Layer 12 of a small transformer language model trained on English Wikipedia (15 layers, counted from 0, width 128).
A neuron's activation on a vector x is GELU(weights . x), where the dot is the dot product.

Input weights of the MLP neurons that the questions are about. A number n stands for n times 0.0047.
n12: 17 -22 9 -10 22 -58 29 -26 80 22 -39 9 4 -29 5 59 -8 43 -36 3 -17 3 42 -38 -24 36 42 22 -22 30 -8 -2 -2 5 8 -2 -6 -16 -30 -67 14 -37 -32 26 32 19 -17 0 22 -1 -2 -14 -18 18 23 9 4 -23 -4 33 -23 -7 14 -12 -17 -2 -19 35 15 9 38 -66 -31 -7 -19 -57 -20 30 -23 -11 47 -12 28 16 -20 -20 -8 16 -14 17 16 10 -14 44 -11 -13 5 33 -17 19 -26 20 -46 33 -11 15 -13 -6 -36 32 -34 -26 40 14 26 -3 25 -2 -43 -1 8 14 -40 29 -5 31 9 29
n25: -22 -34 5 8 -5 7 -52 21 -27 -27 25 13 -31 -19 -42 -52 -23 42 -17 22 19 -12 -3 18 65 9 10 -2 -16 40 22 -8 34 1 -19 -16 -72 6 -19 -57 32 -9 14 -36 27 -72 26 0 -18 -11 27 32 23 18 41 3 -16 27 -7 4 12 3 -42 -12 22 -12 -17 -25 -17 -49 20 -18 9 21 42 -20 8 -5 -4 37 -2 13 24 -1 -25 -1 4 16 1 13 5 1 20 5 8 26 22 4 -39 29 49 4 -10 -2 -10 -8 7 0 16 -37 -35 -15 -27 12 22 -15 9 -13 -5 1 -7 2 1 -4 47 23 -14 4
n56: 5 -33 8 26 -7 -4 3 6 -5 -23 -7 -5 25 37 -16 15 12 21 9 31 -5 36 2 76 13 8 45 -12 -15 46 -19 5 -20 -14 -6 -33 -7 32 -11 21 -6 -20 -42 -58 17 21 -8 0 4 6 -29 9 -5 42 3 22 8 -10 -3 27 -5 -36 11 32 -33 -34 -94 -2 -24 -6 0 0 -15 26 25 7 -17 48 44 -24 5 41 8 -10 -9 -3 -19 9 -5 45 -35 27 -50 -9 2 -19 11 2 1 11 13 23 42 -26 -40 -1 -8 28 12 -19 -47 11 -10 -47 20 -36 -2 13 8 33 38 2 -23 -32 -12 -34 -3 -25
n108: 10 35 -15 8 39 -6 -5 7 -32 -20 7 27 -59 27 -77 49 -14 -18 -42 -3 -26 9 10 -12 -36 47 -25 -20 0 14 -1 34 -14 24 5 29 8 -26 -10 -22 -14 8 -8 25 6 -15 14 -14 -32 -7 5 -10 15 9 48 24 -16 1 0 -14 -7 26 22 -40 -4 65 -16 4 -1 -3 -12 4 34 -24 4 -7 19 -17 -43 -1 5 1 8 -33 -12 -13 22 8 31 -11 13 13 11 -10 -8 -15 13 -52 -28 48 -46 -13 -6 29 -8 47 16 -19 17 23 -25 -35 43 14 -12 16 -25 -28 47 -17 -1 -17 -16 24 34 41 11 -14
n109: -20 -33 32 8 3 -3 -48 11 30 -5 44 19 2 21 1 45 -32 17 27 18 -2 -1 2 14 6 -2 -4 25 37 -4 -4 -5 7 17 -18 60 -66 -6 -4 6 18 -11 0 44 21 4 51 -25 -8 8 -12 20 5 -29 8 -15 -8 18 25 41 -12 -28 57 32 7 -15 -8 -18 31 -64 11 -32 -31 7 -36 -33 35 17 -75 8 25 -4 -30 -27 -34 -2 -15 -30 -22 2 12 37 -4 18 -27 11 -28 -40 39 -25 36 -10 -12 27 -13 -20 20 7 14 -6 6 -23 -11 2 18 13 9 -18 -5 -7 -31 13 -9 14 37 29 17 -51
n133: 32 11 -3 0 18 -1 -12 4 -8 -26 10 -22 19 16 -42 28 -31 -35 23 -40 11 -25 -7 7 12 7 -26 0 -20 4 -31 32 -31 1 2 -2 29 36 -1 -62 -3 -46 -23 -48 26 -46 15 -28 -21 -29 20 20 -31 6 45 36 -7 6 8 -26 10 -4 -18 14 22 12 17 -12 -2 -1 31 15 2 9 2 1 -70 24 -12 35 50 -1 11 -15 -32 -35 -8 46 23 -22 1 11 -20 -15 7 -14 -18 3 35 -15 -3 26 12 4 -25 22 -26 11 4 3 -25 10 9 15 18 10 -19 -19 71 22 8 -6 6 19 3 29 0 43
n162: 17 -21 -18 16 -20 18 -19 12 28 -21 -1 31 9 -15 -31 14 -10 24 -16 -37 33 0 26 30 -32 29 -18 13 -44 -29 7 4 -2 16 -14 -44 -43 12 -23 35 -15 24 26 20 16 1 -16 31 27 -7 24 60 7 60 -31 31 -34 -6 -20 -3 33 32 3 -27 -10 -15 -5 53 8 1 -32 -5 47 -28 32 -20 1 50 -38 1 -6 22 -23 -43 -11 4 36 6 15 25 1 -9 -4 -11 2 -22 -21 -30 -7 -35 -14 -45 13 7 6 -8 -30 32 21 13 -1 1 -14 -13 6 -8 -33 -32 -7 26 7 -1 18 -41 -46 16 25 18
n164: -30 27 17 -19 -8 -12 26 5 16 -14 -18 -22 45 2 -3 -6 34 -6 -36 -1 -18 -10 6 7 1 -14 9 -28 -26 24 -16 12 -58 2 8 34 37 21 -33 42 -17 14 14 7 37 54 4 5 -1 33 47 58 39 -20 27 49 26 20 3 -13 -3 5 -15 -5 1 -19 34 -21 61 3 1 -21 12 21 -6 5 -8 -4 27 -12 -22 -1 -35 33 -6 -6 -20 -38 -25 61 -25 2 -32 -19 -18 -53 6 -31 9 -9 -30 12 -72 -24 -28 -50 -66 24 -77 1 -21 61 15 -3 35 32 28 -28 -3 13 -32 -5 -40 4 12 15 11 -37
n176: 1 23 15 29 1 11 40 -1 -6 -1 -24 4 18 23 -36 15 -1 -13 -36 -13 14 5 -6 -5 4 -33 26 23 5 22 -25 -14 38 20 27 24 -11 -11 -29 -6 19 28 -3 -4 -16 -25 -43 -30 -34 2 27 -25 43 -28 -40 3 3 48 -37 17 -56 35 -18 -33 44 9 -3 -13 28 -23 10 8 -4 0 -12 -22 -2 27 -17 -15 45 35 -26 -11 7 13 -1 -2 21 6 -28 -40 -17 18 -28 -19 -3 -3 -10 3 10 -25 7 11 -25 18 22 21 -6 1 50 45 -6 -42 6 6 -74 17 32 21 16 -5 33 -3 -1 21 -18 -11
n232: -15 -29 36 -4 -16 0 -28 34 3 -7 6 -12 12 18 -5 -8 33 -4 1 -17 -10 1 43 -16 -24 -4 11 35 -29 -29 -26 7 -61 -5 8 -13 15 14 4 -12 -20 -15 26 15 -1 -10 33 5 -26 1 -32 -4 -24 -4 51 -7 -26 28 3 -46 41 7 -17 22 6 -3 -11 21 -40 26 -71 -10 10 36 39 -22 3 25 -3 -44 27 -5 -5 27 8 7 10 19 34 35 9 15 -14 5 -30 19 40 -12 20 8 14 -26 29 -7 -20 -3 -4 -18 4 -6 14 47 -47 18 48 -31 19 30 10 -26 -26 3 -4 4 65 30 -37 11
n235: -12 -6 11 -33 13 -46 22 -11 18 -28 -9 -5 -17 -13 -4 -11 21 47 10 -13 45 -26 -57 -47 -2 8 2 52 -20 -41 -14 -2 6 35 -8 -23 8 -6 -22 21 0 34 -1 -32 52 42 -7 -22 -11 -38 -31 -20 20 14 -39 4 -26 23 5 52 -44 4 -7 55 13 18 37 5 23 18 1 -6 -15 -9 15 10 40 19 38 3 2 2 23 14 -46 -39 -50 -15 -8 0 -5 -9 -31 -3 -12 32 21 -26 30 47 -34 -12 12 26 33 -2 -14 -41 31 -11 -26 -32 -16 13 41 -13 8 19 33 -24 9 -22 13 13 15 49 -31 -3
n251: -40 6 82 20 29 28 19 -13 4 -13 18 -19 7 12 0 -8 36 6 51 -10 48 -6 1 18 27 -2 -19 8 -56 24 9 -18 -8 41 -14 8 -37 41 -24 8 -5 -6 -10 26 4 7 -8 -39 4 44 -17 -12 9 -13 -10 -43 -28 20 12 -5 17 -1 -32 -4 10 26 9 -78 -31 -42 1 18 -36 14 9 24 1 9 22 4 -16 -7 -25 29 9 10 -25 28 -44 -31 13 -51 12 -19 -10 -29 10 -7 -43 13 -6 14 8 -1 5 13 13 18 -10 -11 -4 -3 26 -18 -24 -41 4 6 -13 34 36 23 -14 -1 -34 13 -22 18
n252: -25 -29 -4 -52 6 12 11 -42 -10 -63 -22 25 35 17 -31 -23 -77 -54 -1 -4 -43 37 47 33 10 -34 -26 6 9 36 -53 19 21 -3 -37 -24 18 -14 23 30 31 18 47 -22 6 37 11 -5 -16 -8 -5 37 70 -31 10 8 1 -4 22 47 -41 -1 30 -38 0 -10 -5 -21 -6 -21 40 9 37 49 -16 -16 28 -7 -6 10 13 3 -44 18 -5 0 6 44 -22 -9 -38 4 -43 74 -54 -52 68 -22 1 -33 25 8 -11 69 -30 -14 22 78 30 -12 -57 -31 30 -13 3 -33 -51 3 29 40 -10 46 -40 53 12 -12 26 16
n267: -27 34 -16 32 -14 6 23 0 43 -24 0 5 -39 18 -6 -36 50 -19 -45 -2 -6 -2 5 -26 -12 -45 44 19 -28 -23 73 -19 -13 -11 -22 3 -14 -12 11 27 9 0 29 -13 38 -36 32 -33 6 -3 -7 0 -28 21 -11 -1 -10 6 13 34 21 6 -23 -43 0 -21 24 28 34 -29 -18 1 35 21 -57 19 -13 6 19 41 -1 13 19 0 38 -31 2 -12 52 6 -36 -6 15 -4 -31 -35 4 -14 -18 70 -15 15 38 -14 -6 -24 9 -49 -12 -49 -35 -16 47 2 10 36 54 -26 4 -8 17 47 -43 9 -7 -30 1 33
n283: 17 26 -25 -43 -19 -56 -5 -7 33 15 6 11 40 44 -11 -31 -10 15 37 -49 -28 22 11 21 7 -12 39 -1 -1 21 36 20 -24 -10 -14 -56 -6 -15 38 -4 14 -22 23 1 29 5 4 28 24 -4 27 -4 3 -17 -33 25 -36 -5 -5 56 20 12 15 -14 -18 -17 9 21 4 -5 27 8 -6 6 2 -33 15 -9 -9 -20 -37 10 25 -31 -55 -19 -7 -37 -21 30 -14 -24 4 10 10 -19 -12 23 28 22 -13 57 -41 -58 24 -46 5 14 -12 -28 -30 14 27 26 9 20 5 -17 2 23 4 -9 -18 -20 -3 -10 -11 37
n327: -27 -3 -13 -11 21 -10 9 12 -7 -37 -13 -12 32 30 -22 17 4 -29 -31 -39 28 31 15 1 -40 13 -9 -25 24 -23 -23 -13 22 -54 -46 -15 -14 -7 4 19 36 -22 9 2 -20 -33 19 49 36 -1 22 8 17 44 14 -50 -18 -7 26 -25 -16 15 0 18 63 -9 -7 -13 9 -32 -50 -40 -4 13 18 -1 -2 -2 -15 18 40 -2 -44 15 -15 -7 -17 -38 15 31 11 -9 -24 13 16 16 -72 -11 23 -21 -6 37 -14 -20 46 15 15 -4 4 -12 -14 -12 54 -17 9 35 29 -25 32 6 17 0 -11 7 42 29 1 -27
n334: -18 31 -18 26 21 -18 19 6 4 -19 -24 -32 -9 15 35 -31 0 13 -28 9 -2 23 26 -27 -23 -4 5 18 -37 53 1 1 16 34 -18 -26 10 -40 21 4 45 -23 -6 -23 30 36 53 -12 -15 20 -13 -8 39 -5 9 -11 -20 -19 18 -1 7 -17 43 -36 47 20 2 -23 -26 1 -11 -53 -16 -32 -12 -20 -5 21 -15 -17 26 13 43 4 -30 -7 -24 47 -30 13 2 -14 -19 23 10 -39 -5 11 -20 40 9 -26 13 17 25 19 -20 -21 -14 -25 28 -2 17 -7 -18 20 -12 -2 51 13 60 -42 -4 -25 12 -31 -49 -38
n347: 11 -27 16 40 41 -12 7 -13 -2 -3 6 -32 -41 4 -2 10 26 13 -13 28 -1 -31 -32 23 -17 -17 3 -14 -11 26 -11 17 -16 4 18 -7 -16 6 24 25 -1 9 -25 26 45 21 14 -9 -18 -6 -23 7 16 7 -3 3 10 -48 7 -30 -1 31 -3 2 16 0 23 -13 -60 30 -17 -25 1 12 -24 -55 28 41 11 -27 -14 -12 6 -6 34 -19 -35 28 -35 79 12 42 -39 -6 -23 -24 -2 -17 6 -11 21 66 -21 24 32 -29 -26 4 -18 -15 22 -27 10 -10 28 2 5 34 -7 -2 -13 -22 30 -3 -29 39 17 16
n364: 10 35 -13 4 -10 29 10 -30 7 5 -31 0 19 -4 -1 -2 -8 -14 31 4 -30 -13 17 40 11 -14 21 -21 -46 -7 34 21 24 39 -5 -4 -42 1 1 -30 30 16 20 -35 -13 9 -46 -16 -13 -18 -31 18 1 -1 -1 -27 -2 9 31 11 -83 -32 17 -19 -31 -36 7 -10 -2 4 -9 29 18 68 -1 15 19 46 25 -34 -3 -6 -27 -15 -16 44 -6 -9 29 7 19 7 37 39 22 -19 -5 -7 -2 26 29 -6 -1 -1 28 1 44 13 -12 19 4 -24 -1 36 7 -4 -1 6 16 -22 -64 12 -2 -30 16 1 -48 -38
n382: -46 -60 -17 28 -14 -7 -48 39 35 -14 31 21 8 -39 19 16 -17 28 29 -32 65 2 44 -12 -14 -5 14 32 34 14 -5 2 -33 -11 -1 21 -59 -4 -44 -7 -41 -13 18 37 27 11 1 -1 7 45 -14 -5 -14 2 31 37 13 33 -4 -10 11 6 -26 5 32 7 8 -4 -23 -8 38 -12 17 2 20 5 11 -48 -20 -21 17 -13 -6 -4 -21 -34 -6 -60 -1 -14 43 21 -2 -26 -5 -19 4 -25 4 -14 7 -8 23 48 1 -7 -35 25 -15 14 -12 -25 -56 -8 10 5 -37 -21 4 9 -3 10 -57 -9 16 46 14 -7
n387: -2 29 -69 -35 -58 -4 -39 -35 22 14 9 22 22 -4 21 -2 29 7 11 14 23 -30 3 20 -43 33 -31 -20 -28 -46 7 4 35 35 -11 -34 -30 26 6 -1 4 0 -17 11 6 -30 -58 9 -20 -15 1 42 -4 -15 42 17 1 7 24 5 -9 -11 -8 -24 38 -8 10 17 -1 18 -63 -22 -4 -42 -22 -19 13 12 -21 27 -29 27 -32 -1 -18 23 11 28 -27 26 -30 7 -32 5 3 33 38 -2 -4 9 9 43 11 -23 15 2 -4 -19 -26 -28 14 14 26 -22 31 6 5 31 45 17 21 48 7 9 -9 28 -13 7
n409: 0 19 -7 -38 44 34 -24 -3 -36 -35 32 -7 8 62 9 15 42 26 -2 9 -4 25 8 10 33 -27 -35 26 12 37 -7 -17 4 -7 -42 15 10 -26 -3 -1 7 9 29 -4 22 3 -25 0 -32 45 9 -17 15 38 -13 -10 23 -34 13 26 -20 21 -19 -25 -16 -3 4 -18 -53 15 -27 15 -17 36 -34 -53 -36 32 8 23 -37 13 11 9 -21 -1 4 -6 -25 19 -28 9 19 21 -4 43 -5 12 -40 15 7 22 12 -14 31 -20 11 -32 5 -13 -12 6 -5 -30 -24 15 -29 1 20 6 8 -26 -12 5 23 38 -52 -41
n454: -10 -39 -13 8 -59 -51 26 11 22 24 45 4 -16 -27 0 2 -46 -23 -18 -9 36 6 24 41 54 -33 -6 5 -34 58 -17 -3 -5 -26 31 44 -6 5 35 -2 -4 26 -23 11 -2 -9 -8 -8 -5 9 -19 -30 -26 -49 40 49 -36 41 -13 -1 5 27 -4 -10 13 -12 -15 45 -52 4 -5 5 15 -5 36 -9 1 -9 -54 -10 14 26 -1 52 -20 14 -1 41 -30 -18 21 39 61 5 -10 -14 0 5 -25 12 -36 16 16 26 7 23 -31 16 -13 -25 -21 -17 -14 -8 -13 -5 -6 -12 46 -12 9 11 -43 -10 -23 -23 30 -36
n494: -3 32 2 10 -5 16 10 -1 16 -10 -17 2 25 2 12 -41 -2 22 -2 -46 -57 9 1 -9 -22 23 -46 -18 -1 12 35 68 -4 11 16 -33 -12 6 17 -8 -7 3 -7 -33 -16 -44 -28 -7 -13 4 -23 17 -1 -14 36 -17 -40 -37 -25 14 -1 53 33 -3 -16 18 2 17 -13 -42 -5 9 9 46 34 0 -7 -5 23 -25 2 39 -30 -40 -34 5 -14 -4 37 -46 -13 26 35 -14 -51 24 5 -9 -18 27 -4 33 0 51 -27 18 35 4 -40 -6 -18 -5 42 24 55 38 19 21 17 -12 -27 23 -22 43 15 -2 -11 38

Each question shows a token from some text and the vector x that enters the MLP there. A number n stands for n times 0.081.

" Ch": -4 -9 35 16 -14 -6 -9 -33 -18 34 11 -12 2 3 -6 -21 10 -3 10 18 15 -14 -12 1 -11 -1 5 -2 35 0 15 9 29 -4 -22 11 10 2 -12 -22 -13 -23 15 19 -18 15 -6 -2 -5 -19 25 14 24 -13 -9 -14 30 19 -43 2 -4 -44 26 -25 -32 -9 -1 -17 -20 49 -5 30 -3 2 -10 3 7 7 -7 5 10 -28 -7 7 4 16 19 -20 1 -8 5 -37 -16 -60 6 -1 -7 17 7 -17 28 -14 -3 -10 9 -10 9 11 4 41 22 20 -32 7 -24 -1 11 8 10 31 -16 29 -32 -12 9 5 -1 11
The most active neuron and its activation: n364, at about 1.7

" Will": 18 -6 17 -3 19 -15 18 -32 -19 13 3 -9 -22 -10 -11 0 -29 1 30 -7 -20 10 14 -26 -8 13 15 4 16 -3 1 31 9 4 -14 -4 1 -26 29 7 -31 -3 23 -4 19 0 -3 -1 0 -16 9 -2 -15 -6 4 -31 55 -27 8 -10 15 -9 15 -1 -2 10 -17 -17 -23 46 -11 -6 11 -10 16 19 -10 7 -17 3 -23 -16 28 35 14 -30 9 -25 1 -15 -2 -10 -7 -69 -5 18 10 -5 23 5 1 -33 5 5 3 -20 33 2 -3 31 23 19 -36 -19 6 -5 23 3 9 10 5 19 -29 -12 14 6 -1 21
The most active neuron and its activation: n232, at about 2.5

"P": 25 24 7 2 8 -21 5 -29 22 35 7 1 -10 18 -10 -27 26 30 6 56 17 -5 -20 -2 -15 -16 -16 -18 30 -10 19 4 27 -33 -13 -21 -20 -30 2 -31 -23 -26 18 -13 -19 19 -13 16 19 16 8 2 20 -7 -35 -14 32 -12 -25 -5 15 -10 19 0 -21 9 7 -12 14 40 8 -17 7 5 4 21 -1 22 -10 -5 35 -10 -3 -9 22 7 1 -9 28 -1 -4 -35 31 -45 -31 1 -8 17 -15 -10 6 -25 -1 -31 17 7 3 -6 3 15 -3 12 -31 19 -14 10 0 8 9 9 0 -1 -19 7 -17 4 -1 -18
The neuron with the highest activation: n364

"eball": -2 -1 7 -10 40 9 -5 -60 -16 39 0 -6 12 9 -10 -10 -16 0 22 13 18 36 7 0 -3 3 2 -18 19 27 -20 34 24 -10 0 4 -9 -25 7 -41 -1 -4 11 -5 26 10 14 -6 5 8 16 5 28 9 -1 0 28 -42 10 -11 39 -29 7 5 -24 2 -3 -41 1 22 5 -15 -3 -23 26 2 9 4 -16 -2 -2 -19 13 26 -1 -14 1 -2 -4 -5 -5 -15 5 -54 9 3 15 -3 27 -7 3 -36 5 -6 15 5 20 6 -6 -16 14 15 -21 1 -4 23 10 -15 -22 -1 10 -20 3 2 -29 -1 -34 -1
The most active neuron and its activation: n334, at about 3.2

"ction": 37 -24 -3 26 34 13 -29 -39 -22 24 -23 -12 -8 9 -10 -7 -19 9 -6 31 30 11 -9 -3 11 6 -14 -15 9 27 5 -21 8 -33 13 -16 15 27 44 -26 1 -1 -5 -11 22 -7 18 5 -15 28 8 21 -23 12 -7 -10 6 -24 -13 -16 20 -3 11 -15 -16 33 -5 -9 18 23 -11 -6 -3 3 9 9 13 3 -4 0 19 -25 5 29 -2 7 10 19 22 -2 -5 -44 7 -55 5 11 14 0 5 -6 8 6 -11 24 3 -28 27 -2 -13 -23 -6 -2 -6 19 -10 0 -2 -8 10 0 8 2 15 11 -41 -12 -48 -21
The neuron with the highest activation: n25

"te": 25 8 15 2 -20 -3 -13 -21 12 3 -11 -8 -18 10 9 -24 -7 1 2 24 16 17 -25 -27 11 9 -17 -18 11 27 -10 6 16 2 20 -1 4 -36 10 -23 -9 18 4 4 6 -7 1 3 -2 -21 1 -6 -44 -19 -33 -18 60 -22 -12 -10 26 -13 3 32 -28 17 17 -9 32 45 3 -8 -5 -6 2 -8 -30 -1 -10 11 33 3 22 26 26 2 29 15 10 -4 10 -38 24 -35 3 9 -13 18 30 -19 0 8 -3 -6 23 -16 28 25 -3 -21 5 -23 1 3 -8 -11 -31 -25 1 12 5 -19 -30 25 -4 11 -29 -6
The neuron with the highest activation: n133

" a": -6 -3 26 6 -3 -6 -9 -51 5 71 -1 2 -8 -28 -13 -25 -1 -12 -6 8 19 12 21 14 21 6 -19 -25 -7 1 1 6 41 -12 -9 16 -26 16 -7 -23 -15 5 -18 -13 4 14 -3 -3 18 11 5 0 -8 -4 13 -1 24 7 9 -32 33 -37 14 14 -19 -3 -5 -18 -3 3 7 -18 15 2 39 20 -11 -12 -14 18 9 -25 -1 4 40 5 18 -1 -13 -3 3 -7 22 -50 -21 1 -8 34 18 -1 17 -16 1 12 34 3 18 -7 8 -5 -1 10 -35 -25 -12 13 -23 7 19 -16 11 -3 -29 7 9 -11 -15 -3
The neuron with the highest activation: n454

"cher": -19 0 32 -3 25 1 0 -34 -32 30 5 7 -20 3 -1 -4 -9 11 5 4 3 27 0 13 -7 12 -11 -4 -4 1 -35 21 2 -31 0 -6 -7 -3 8 -34 -10 -3 35 -7 12 -1 1 -11 6 -16 9 11 9 2 14 7 24 -21 7 -24 37 -13 -1 4 -16 9 -9 -15 20 29 -1 -23 11 1 28 11 -14 10 -10 12 -17 -9 25 36 27 -29 9 10 -18 -20 7 9 9 -72 12 25 -16 -10 21 -8 15 -18 -4 -8 21 6 22 5 30 -2 28 23 -38 -4 -15 8 3 -5 1 -9 -13 -9 2 14 -18 -17 -49 -1
The two highest activations, in order: n232, n133

" She": 16 -15 5 -6 6 -5 14 -48 5 31 21 6 0 4 2 -14 12 -2 -10 27 13 13 1 -13 10 -3 -6 0 2 -10 -12 21 -2 -8 -27 9 19 8 -16 -15 -16 -8 27 -3 -16 7 1 26 10 -15 9 1 3 -20 -5 0 27 22 7 2 11 -28 33 13 -36 12 -2 -14 9 -3 -8 -6 4 -1 4 -11 -3 20 -12 16 29 -24 -3 38 19 -1 10 8 15 -25 -41 32 6 -58 -34 -3 21 -12 -13 0 4 -21 1 -1 32 21 9 -17 -11 -3 37 5 -67 6 -38 3 20 18 6 3 -4 8 -13 -1 -17 -13 -13 13
The neuron with the highest activation: n232

" \"": 29 12 -17 -6 0 9 19 -61 -4 30 -41 -5 7 1 -26 6 2 22 15 13 18 -8 3 -16 -6 10 2 -27 8 -20 13 25 29 -1 -2 10 -4 13 42 -8 -9 6 -7 -17 1 -3 6 -22 13 -23 17 4 -22 8 16 3 1 -12 -4 -17 27 -6 10 5 -35 10 -31 -40 5 28 -24 0 13 7 15 -14 -16 26 -6 6 8 3 -3 -5 23 1 10 -10 27 -3 13 -26 -7 -45 3 -8 -13 7 20 11 0 -26 -4 0 7 -4 26 5 -5 21 0 -15 -14 3 -28 -4 1 1 46 8 9 6 -5 4 -27 10 -31 19
The three highest activations, in order: n133, n364, n108

"ung": 4 4 30 13 26 -13 25 -38 4 7 -4 -2 -17 16 9 -32 -23 -4 -26 33 4 -6 -34 -6 -14 4 26 18 -17 -1 -18 38 33 -13 -18 -4 -5 -48 -19 -14 -14 -3 14 10 5 24 -10 -5 2 -11 23 9 -2 15 12 5 11 0 -12 -7 32 3 17 -23 -19 10 -29 -14 0 10 -1 -3 18 -13 15 13 -1 -21 9 8 -5 14 15 28 -22 -26 -13 -18 7 17 -11 19 26 -45 2 22 -13 8 5 -12 9 -25 19 2 11 -2 16 -21 8 -50 -14 19 -21 4 14 31 12 -12 12 14 11 25 5 12 -33 -8 -16 -19
The three highest activations, in order: n267, n334, n235

"is": 12 1 -15 0 25 -5 0 -41 -11 36 -1 -1 -11 -7 -6 13 -21 19 15 -2 1 21 -6 -34 2 14 5 -4 7 9 -10 13 3 -1 -12 8 -11 -16 28 0 -22 17 -21 0 16 -11 -5 -10 4 -18 23 29 -1 -11 -5 -1 11 -32 15 -25 22 -1 12 -2 -26 3 -8 -6 -3 6 -16 -6 26 -37 13 25 0 -16 -7 -13 -12 -5 -8 56 14 -22 19 -13 -3 2 0 8 -7 -78 4 32 9 -3 7 -6 9 -34 -2 14 14 -11 30 9 -8 10 23 12 -32 7 7 -16 20 29 13 -2 -12 18 -25 4 9 -3 -19 26
The neuron with the highest activation: n232

" Ad": -3 -14 4 12 4 11 34 -35 -14 39 -33 -5 6 1 9 -15 -21 -16 15 0 12 -12 7 -6 14 -5 -32 33 41 12 8 1 4 8 -12 -5 -1 -21 -5 16 -14 -6 5 4 -1 17 1 -13 -10 -20 6 0 12 -21 -32 1 43 -12 -17 -13 10 -17 9 17 17 3 2 -8 10 30 -10 1 9 -6 -15 -16 -2 -4 -10 14 7 -28 3 12 29 12 -1 -19 8 -24 0 -17 12 -65 10 -9 -14 14 32 -27 31 -45 -26 4 13 -16 35 10 -1 40 -10 20 -17 8 4 8 13 4 15 15 -16 0 -41 3 10 -9 11 14
The neuron with the highest activation: n382

"n": 13 28 17 -9 -4 -6 16 -30 24 15 -4 -6 -16 4 -7 -29 -26 -1 -5 12 15 -13 -41 -23 7 11 15 -22 11 9 7 -11 34 -10 -35 14 13 -20 -11 3 -10 -10 24 7 -26 6 15 -9 0 -15 19 17 -18 24 -14 -30 31 -16 -4 4 43 -18 22 37 -15 -3 -22 -1 16 25 6 -11 30 3 -15 13 -22 3 -16 27 35 1 -15 -8 14 -12 17 -19 0 -7 5 9 13 -34 -18 5 3 14 -3 -6 -10 -29 45 -21 7 -32 10 0 10 -6 26 -4 1 -17 -13 4 33 -5 11 34 6 9 -17 16 -39 -14 -19 -7
The most active neuron and its activation: n267, at about 4.1

",": -4 7 3 13 12 4 2 -49 -6 26 2 -4 -3 22 1 -18 19 20 6 42 13 14 17 -17 -1 -9 10 -30 28 16 7 12 14 -23 -6 4 1 3 6 -12 -21 18 -12 -6 -7 0 1 -7 8 -10 21 11 1 -1 -1 -4 39 -6 -22 -23 24 -12 25 -2 -29 1 -21 -33 -7 11 -1 -10 14 9 55 -10 -22 -4 -9 9 25 -25 -19 -2 15 4 3 -9 -1 10 -48 -2 17 -62 -22 -1 27 -4 5 8 9 -14 -11 4 21 -13 35 -7 0 -1 -2 11 -16 -1 4 -15 13 18 23 -2 -9 1 -5 1 -12 -11 -39 1
The neuron with the highest activation: n56

" Inc": 6 -11 -7 8 24 27 8 -31 -36 25 1 -13 -41 23 14 -37 -23 3 -1 18 33 3 -15 0 -14 -28 -21 -9 18 9 10 25 20 13 4 4 -17 -16 3 13 9 -3 -20 -14 -19 22 1 5 -16 -23 10 6 -16 -6 10 -19 29 -21 6 -32 6 -20 1 17 22 -3 -25 6 -2 46 3 -12 1 -10 -15 19 -17 16 -18 16 15 21 10 17 16 -3 12 -15 8 -7 -3 -21 -8 -18 -5 3 16 8 4 11 27 -32 -5 31 -13 -30 8 17 -23 31 40 -7 -30 -8 14 26 31 9 13 16 10 4 -39 -8 3 -11 -41 -28
The most active neuron and its activation: n334, at about 3.9

" D": 18 -6 31 1 8 -18 -1 -26 -16 43 6 5 -8 7 -21 -29 5 13 -13 -5 7 -16 18 -6 -21 4 -20 -14 17 6 3 30 14 -18 -16 -2 10 -32 12 -4 -8 5 14 1 17 -14 19 -6 -4 14 -2 1 -13 -4 -10 0 43 -17 1 13 20 -18 37 -15 -14 43 -10 25 3 26 -32 -12 7 9 -22 20 3 13 -19 -17 35 -15 2 -7 21 10 -4 -4 24 -2 0 -34 -25 -64 6 -7 -7 25 4 -5 -9 0 -4 2 1 -34 34 9 13 48 5 4 1 -10 -2 -7 20 8 6 26 -2 -4 -38 23 -24 -16 -17 -12
The most active neuron and its activation: n108, at about 1.9

" the": 13 -13 -3 -11 8 -2 -1 -82 12 28 10 9 9 -2 -4 -17 4 13 -1 18 26 7 7 0 8 8 -2 5 16 13 18 -3 27 -29 -12 9 -5 -7 -7 -22 -6 -6 -30 -6 22 6 3 -7 -5 -8 13 -14 12 -1 -7 -15 0 -9 -6 9 6 -37 46 16 -17 -8 9 1 16 19 -6 -16 0 2 69 7 -6 -2 -3 8 4 -36 -5 36 14 -5 8 -15 2 -5 -12 -3 7 -55 -4 -2 10 2 17 2 -4 -19 6 15 13 3 12 -2 20 -12 -2 3 -13 -8 -8 -6 -1 -8 -1 5 8 -1 -24 15 -21 -8 -15 8
The three highest activations, in order: n235, n12, n56

" aff": 14 -13 -16 -6 -3 -4 1 -59 16 32 -10 5 -7 32 -9 -16 -22 -2 -3 25 26 6 7 4 -8 15 12 -34 14 15 -21 -7 14 -6 19 1 0 4 -4 2 -16 11 15 -2 2 5 -3 -10 -18 -18 13 10 -1 -1 -15 -14 33 19 -19 -11 29 -9 16 3 -17 3 -9 -16 16 24 -4 -17 13 -8 -3 7 -1 13 -18 18 17 -8 4 -14 53 31 5 -28 6 -53 4 -11 11 -44 -7 6 8 14 -5 -16 20 -58 -11 10 -6 -25 14 8 -7 -6 20 35 0 3 3 13 -15 1 1 38 16 14 -4 -7 -30 14 -30 0
The neuron with the highest activation: n176

"9": 26 16 0 -7 -33 14 -14 -35 20 21 3 -8 -5 10 -20 -19 9 11 -24 17 15 19 10 -19 15 0 -11 -14 6 16 -25 26 28 -13 -9 -23 23 -23 -2 -9 -29 11 -20 -25 -7 -1 -3 -11 13 -6 22 -2 -8 19 4 -19 24 -23 -12 -9 32 -18 23 7 -8 13 6 -12 42 -1 15 6 16 -38 -2 -10 -21 -2 -12 -3 -10 -17 -8 -4 29 1 0 -5 -17 -9 31 -23 28 -54 -17 -14 29 2 7 -9 -25 4 -19 -4 18 -5 35 13 9 19 7 46 -29 -9 -1 0 -10 -16 23 -1 18 9 -10 13 -2 16 0 25
The three highest activations, in order: n133, n108, n162